Layer 14 of a small transformer language model trained on English Wikipedia (24 layers, counted from 0, width 64).
A neuron adds its activation times its output weights to the MLP's output. To switch it off is to set its activation to zero at one token and run the rest of the model.

Output weights of the MLP neurons that the questions are about. A number n stands for n times 0.0025.
n0: -57 17 19 61 -10 4 8 78 27 -68 -13 -45 -47 32 -12 -29 39 1 -55 21 37 10 44 -30 -55 13 47 -21 -61 14 -1 -34 -32 34 -1 15 6 -7 4 -11 16 -31 -33 12 -39 27 -7 10 -59 -51 -51 -3 -18 -44 28 -21 20 -1 10 -45 1 5 28 -4
n5: 21 -16 -22 10 -28 73 67 46 -47 -12 -12 -86 1 -28 -25 -23 12 -3 26 44 11 -33 -72 18 9 48 40 4 32 -12 -8 -2 4 14 33 -12 -28 13 -48 -17 38 1 -40 4 -1 10 -43 25 51 39 33 35 6 5 -82 -4 23 0 -1 56 -17 49 -1 -12
n7: -3 -33 23 -45 17 -3 27 -23 8 8 -9 -5 -15 -8 -19 10 0 21 -45 -47 13 -30 -15 2 9 8 66 34 -18 -6 10 -54 0 -34 -64 -2 -21 -33 32 -23 29 -37 -18 -19 -37 -20 -36 -23 85 -17 -16 -25 -16 9 -43 31 -19 -24 -8 10 31 27 -15 0
n23: 20 -31 24 8 4 14 -5 4 -1 42 -58 -20 37 9 -13 31 56 11 -45 -40 -47 -7 4 45 6 1 12 -33 25 -12 28 -7 46 -12 -35 2 -16 36 -22 -55 44 -24 39 27 7 -13 6 -17 13 30 33 1 25 -28 28 -8 39 -30 -11 -16 50 6 13 -19
n37: 12 29 5 5 1 21 12 22 66 9 -48 8 20 19 11 5 -34 62 12 -56 -4 -22 43 -1 -14 -19 -41 35 21 37 7 -56 -56 7 -4 -7 23 8 -19 -6 24 -19 -8 -51 -58 -24 11 -13 17 -12 16 -21 -6 -44 -19 13 -2 18 9 -51 -1 -42 61 35
n53: -93 19 18 -62 11 34 26 -36 -24 3 78 -4 -25 13 -34 9 45 -3 11 24 -9 17 -36 34 -10 1 -32 -10 -36 32 16 -2 46 61 -38 -15 -45 24 7 47 -12 9 33 15 -19 -12 37 16 10 29 -31 -21 6 -69 -2 73 5 -35 -24 30 -13 36 -29 46
n72: 3 7 49 11 25 -52 -16 8 18 -50 40 -2 4 12 -79 11 19 -14 32 -29 -2 24 12 0 7 23 0 -26 -24 -5 -47 -41 -9 45 -39 15 35 -58 -35 -21 1 42 -15 -10 27 13 -12 33 -5 -25 3 -4 12 11 -26 -1 21 5 -47 0 20 21 30 -55
n79: 32 1 -21 57 27 -12 -26 -17 -4 -54 0 -18 -4 -7 23 -28 62 7 -16 4 -10 23 11 -30 -41 22 -29 56 6 -45 -47 30 8 23 41 4 -38 -26 15 78 13 34 13 19 44 38 16 -40 -1 32 -9 1 14 -23 -9 -33 20 12 26 15 80 19 -25 -21
n101: -17 -33 10 12 -3 -1 0 8 -16 -9 -22 59 -12 -18 -34 31 23 -48 -46 21 -14 33 -27 20 24 45 -36 -24 53 13 39 15 7 8 6 11 -72 15 59 70 50 23 17 -28 -29 66 14 37 58 26 -3 0 -53 6 30 -25 0 19 12 33 14 24 50 47
n103: -42 6 -29 35 5 7 8 23 -8 10 26 3 -36 -10 -7 -26 -41 -82 25 -33 16 -17 -31 4 -22 -51 15 2 -22 -63 66 -30 1 16 -10 -64 8 -77 -19 -9 -22 38 1 -7 -31 14 66 7 -45 -10 9 -33 -23 -21 -17 -39 -3 11 -17 26 -26 13 -40 2
n110: 26 -5 -66 28 -27 -3 40 6 -77 36 24 17 32 -30 1 -14 -12 4 29 -12 -57 18 74 -21 18 -33 -65 -1 36 -59 24 36 15 -16 -2 -8 33 -31 43 -35 -58 4 -7 -1 -31 39 30 31 5 -41 -27 -4 12 13 2 -25 56 15 14 52 5 4 49 -14
n157: 1 4 -29 16 -11 -67 -59 -14 6 6 17 0 27 6 -30 34 16 13 -14 -19 33 23 -13 0 -52 3 -60 78 17 12 -36 5 -4 -59 0 4 -47 -20 54 -15 8 -2 -9 65 12 -10 25 48 -7 24 0 -27 40 0 32 26 18 -3 29 31 -37 14 -6 2
n163: 50 -12 -56 -14 -29 5 -15 67 28 34 11 -4 2 10 12 8 15 -21 32 -1 6 -71 20 60 -19 2 -29 -60 13 48 10 7 34 19 27 38 -10 -36 -17 20 -47 66 -5 -39 -24 87 1 82 0 34 21 -19 -25 -10 -43 11 -17 39 -25 3 -11 -17 -21 35
n175: 36 -1 93 49 13 -49 -68 -20 53 15 -22 22 -29 -14 -33 -41 23 -19 -18 0 15 34 46 -39 -22 18 -61 -13 44 4 -46 30 -36 -4 18 20 6 12 13 -31 -12 -37 9 56 61 52 -17 14 20 -14 58 -2 -63 -35 -13 -26 0 18 12 -17 0 26 36 31
n180: 47 25 -24 -2 -16 -46 21 47 9 9 -20 -53 -15 19 -25 3 12 -46 33 -1 -41 -27 10 -14 4 -6 34 9 -34 -24 13 -9 -28 24 9 5 15 -21 -25 8 75 -9 -2 -33 11 19 -28 -34 -25 7 36 -15 43 20 17 9 -4 -10 -36 -13 -19 50 4 -29
n185: 39 45 -7 14 23 -3 -16 -43 -10 -31 -38 -24 18 -12 -39 6 9 52 -32 0 -6 -26 51 -71 -17 9 -43 -79 -55 -18 47 -35 8 46 2 16 36 23 -11 -2 -8 7 19 -55 13 31 11 0 36 -9 43 -28 -21 0 -16 -38 -13 34 41 -24 -22 27 70 -5

Each question names a token from some text and the token that comes next. It shows the activations a of the neurons there, in the order above. A number n stands for n times 0.099.

Then comes g, the gradient of the next token's log-probability with respect to the MLP's output, scaled to length 1. A neuron's effect is roughly proportional to its activation times (output weights . g). A number n stands for n times 0.0048.

" are", then " m"
a: 1 -1 -4 25 -7 81 -1 3 -7 -4 1 -2 1 -4 -2 -3
g: 38 56 14 -22 -50 32 -19 -32 23 46 19 -1 -26 -10 -8 32 26 0 1 -22 0 13 -5 -34 -11 -42 -24 -20 2 33 46 12 23 -10 21 -8 20 -7 7 7 -28 16 -40 15 -7 22 -30 11 -3 26 -42 16 17 -1 -12 -14 47 17 49 -31 -8 20 -38 49
Which neuron, switched off, lowers the next token's probability most? n53

" For", then "est"
a: 1 6 -1 0 0 -4 -1 0 -9 -3 0 -1 1 -1 2 -3
g: -16 8 -19 38 8 24 6 -15 -45 -5 29 15 0 41 69 31 30 25 16 12 23 38 5 -29 -1 -39 31 -7 -19 19 -25 12 5 -26 -7 -43 -12 27 32 4 12 -7 -25 -5 -21 -41 -29 7 -12 -14 47 6 26 25 -3 37 3 -10 -27 24 -13 62 43 -4
Which neuron, switched off, lowers the next token's probability most? n101

"n", then "ich"
a: -32 0 3 4 1 0 -3 -3 0 3 48 -21 -10 0 1 -18
g: 4 7 12 11 -31 11 -28 -11 14 -39 -39 -2 -17 -24 -15 19 -1 0 -46 -6 -25 2 -1 21 -11 39 25 18 28 -14 11 -23 45 -25 -13 41 -17 3 -8 12 49 -15 -65 -23 -19 -11 -28 -28 25 -6 -23 -8 25 -14 -1 13 -20 -51 -25 78 40 -29 -3 -8
Which neuron, switched off, lowers the next token's probability most? n185

" stud", then "ents"
a: -5 8 -2 -2 -6 2 -1 -2 0 -2 4 -4 1 2 1 -1
g: 3 -10 20 -8 57 -21 0 42 -5 -13 6 -16 -22 -6 -38 -27 -30 -32 30 10 -1 11 37 24 -9 36 43 -24 3 77 14 15 -16 -5 8 -5 -21 -4 0 40 -13 -51 -30 34 42 -5 -31 1 6 25 32 4 -42 -18 -39 34 -6 -13 -4 -36 0 8 27 -8
Which neuron, switched off, lowers the next token's probability most? n5

"ce", then "ivers"
a: -4 -3 2 6 -1 -5 -6 2 -3 1 -3 1 0 -3 1 4
g: 14 -23 -14 -13 -3 -35 41 -7 70 52 -15 -5 33 -16 2 2 -30 14 18 -6 11 -2 3 -35 -38 24 51 47 23 20 -37 -8 74 5 -6 -34 0 -1 12 -23 0 25 28 -3 6 16 17 12 -14 -47 23 6 -22 -1 -20 37 28 -41 10 -1 14 9 -5 -25
Which neuron, switched off, raises the next token's probability most? n185

"e", then "et"
a: 5 -2 -1 5 1 0 1 1 3 0 7 3 0 3 -1 -3
g: -16 -5 7 55 -14 -21 -8 62 11 5 6 20 -5 -24 -4 23 -29 11 23 -59 30 51 8 -21 -4 -49 0 51 -12 12 14 9 -25 -4 -38 -41 19 -25 12 24 -18 -15 44 28 -4 -7 8 11 7 -36 10 43 34 7 25 15 -8 3 65 19 -4 -14 -1 8
Which neuron, switched off, lowers the next token's probability most? n110

" to", then " he"
a: 1 -38 -2 20 8 -1 8 -4 14 -6 0 0 5 9 4 3
g: 12 -46 4 -23 14 18 32 -24 14 37 16 14 -18 7 22 13 3 20 4 -12 42 -2 23 19 -6 -33 -46 -42 4 24 46 -10 -56 30 -3 -8 63 -35 -10 15 17 -22 0 -2 23 -6 48 45 -11 0 19 -4 -4 10 32 23 5 49 -47 -21 -18 38 2 5
Which neuron, switched off, lowers the next token's probability most? n5

"ot", then " is"
a: 0 3 -2 4 -1 0 -1 -8 -3 -4 -1 0 4 3 -1 12
g: -13 43 -12 -15 8 -13 41 45 25 -11 3 -3 -18 -13 -46 -16 -39 -25 49 -12 32 20 13 -5 -25 10 22 -16 -43 16 48 -6 0 -11 -13 25 39 9 -38 32 -47 37 -8 -36 -19 -17 -49 17 -14 -1 -48 12 -11 -11 12 -26 -24 35 -27 14 -31 -8 -24 -2
Which neuron, switched off, lowers the next token's probability most? n79

"is", then " includ"
a: 6 3 4 2 5 6 36 -5 0 -1 41 0 -33 -2 2 3
g: -57 -8 -8 -35 -2 -24 16 -14 9 -37 -13 -57 -8 -19 27 86 17 14 -7 5 2 27 -22 3 21 2 17 15 -20 -40 33 -6 -12 -11 6 -48 -29 50 -5 -11 -12 -26 27 17 5 -33 -23 -5 1 -20 -15 34 -18 -2 -39 -44 19 -19 11 4 -11 -38 29 -1
Which neuron, switched off, lowers the next token's probability most? n163

"om", then "en"
a: 0 1 0 29 0 2 -2 4 1 0 3 1 -1 1 1 -6
g: 55 38 8 19 24 -2 1 19 -7 58 -17 15 -43 -22 21 -23 -12 31 -8 12 -13 16 12 10 32 -14 4 -5 -14 -47 32 -7 27 -22 -19 -16 -57 22 20 46 31 -28 1 -32 4 19 -49 7 30 -17 -4 -26 -20 32 11 36 48 7 6 -29 7 26 20 30
Which neuron, switched off, lowers the next token's probability most? n23

"==\n\n", then "A"
a: -1 23 -1 -7 -1 10 -1 0 -3 -1 3 1 -1 -1 3 0
g: -42 -39 7 28 14 37 -28 -25 -53 -31 -44 -53 -41 -10 -32 9 -3 18 3 -32 3 37 40 -42 -5 6 -30 -21 14 9 -37 -33 -6 15 11 -6 32 17 43 -4 3 -3 34 -3 -8 -16 17 -13 -10 34 -36 -15 4 -52 -37 -1 20 -27 2 -12 18 14 22 -4
Which neuron, switched off, lowers the next token's probability most? n53

" ", then "el"
a: -2 -1 -3 0 0 2 -4 2 -4 -2 7 1 -2 -1 0 9
g: 33 3 -4 8 1 7 1 -4 27 -30 -17 59 -1 15 47 -50 50 10 23 -17 -34 -4 -4 7 -4 36 27 -41 15 7 45 9 -12 35 -32 4 64 21 33 -12 7 6 -9 19 -3 -15 -9 4 42 -15 36 -1 6 -18 49 9 -19 21 22 3 -11 55 35 6
Which neuron, switched off, lowers the next token's probability most? n185

"et", then "ter"
a: 1 -6 0 2 0 0 -1 -2 2 16 4 -14 -1 1 -9 0
g: 9 -9 -31 12 -49 14 33 -1 -66 5 -21 36 5 9 0 -56 -24 35 -32 28 -26 -20 4 2 18 -21 -25 -42 -2 30 20 -39 41 19 28 -20 -16 27 19 33 -2 -5 22 -21 18 13 -44 -43 22 -16 -35 -8 14 1 20 24 -12 -2 -12 -49 2 -38 -5 9
Which neuron, switched off, lowers the next token's probability most? n157

",", then " t"
a: 0 0 -1 16 -1 4 -2 0 -3 -2 -7 0 1 9 3 0
g: -2 -49 -5 -42 28 5 -21 29 -82 -12 15 27 2 31 23 15 -14 -8 38 19 1 -5 -37 14 -8 -27 15 38 1 14 -32 24 -1 12 -11 -16 -45 -26 -13 18 23 0 -1 39 9 19 5 34 -24 -15 2 35 -21 46 -3 30 -58 24 -11 0 2 6 19 48
Which neuron, switched off, raises the next token's probability most? n23

"ot", then "t"
a: -1 0 8 0 7 1 19 -6 0 2 -1 5 -2 0 1 -1
g: 30 -34 -24 11 -41 20 -1 -16 -28 19 -37 32 -2 4 33 -14 45 1 -15 -6 -26 12 6 22 30 -46 -61 -16 -59 2 -14 -35 -11 -13 38 -14 -29 -8 -12 1 55 38 13 -11 35 13 0 -13 -16 -10 -17 -38 1 -14 18 20 -53 4 35 -27 21 -19 -4 7
Which neuron, switched off, raises the next token's probability most? n72

"==\n", then "I"
a: 2 20 1 0 -4 2 1 -2 -7 -6 2 1 -2 1 4 1
g: -28 -35 3 55 20 50 2 -11 -22 -24 -5 -49 -32 -33 -34 48 -1 -2 -28 -8 1 38 -29 -53 13 17 10 9 34 -19 41 -10 28 -26 18 26 -9 41 25 -11 -46 5 -5 11 -23 19 14 28 -20 16 -25 -7 13 -1 -28 -11 -6 11 -20 19 -3 -42 41 21
Which neuron, switched off, lowers the next token's probability most? n5

"ust", then " w"
a: 1 2 0 15 2 -2 0 -29 -1 -1 -1 9 10 0 2 -4
g: 17 -51 7 -26 1 5 29 10 10 35 1 26 -3 0 -32 34 -9 -33 -28 -29 -17 14 -16 0 -3 14 8 -23 29 -34 9 48 -54 72 2 -5 -3 6 -6 3 11 -13 -16 -26 -8 -43 -53 16 4 0 -4 -55 27 -6 9 -26 -17 58 -37 17 -11 16 -34 13
Which neuron, switched off, lowers the next token's probability most? n79

"t", then " "
a: -3 -6 -1 18 0 -2 -8 -17 2 0 2 1 -23 2 0 -6
g: 0 27 7 -12 35 7 -43 32 -49 -26 -38 25 -10 1 10 -1 5 32 48 -10 27 10 -42 13 5 -19 -16 -7 5 58 -12 -27 17 -52 49 -27 -35 -52 6 8 25 -12 26 10 -9 -23 16 2 65 5 9 -18 -3 -29 -23 -1 4 2 -19 -36 -29 24 -14 -1
Which neuron, switched off, raises the next token's probability most? n163

"amp", then "us"
a: 2 -3 0 -4 -2 -1 2 5 6 11 8 1 -1 -1 12 3
g: 24 6 17 49 -39 -66 10 13 -23 16 -33 -16 -3 17 -37 -6 -9 -9 19 16 -23 -13 -27 21 14 -11 22 -4 -18 -24 -11 31 54 -13 -32 -11 -36 40 1 -14 -11 39 -62 -32 -24 -1 -15 38 10 -11 56 -32 -16 13 33 -1 20 -15 -1 -3 12 29 -13 -30
Which neuron, switched off, lowers the next token's probability most? n180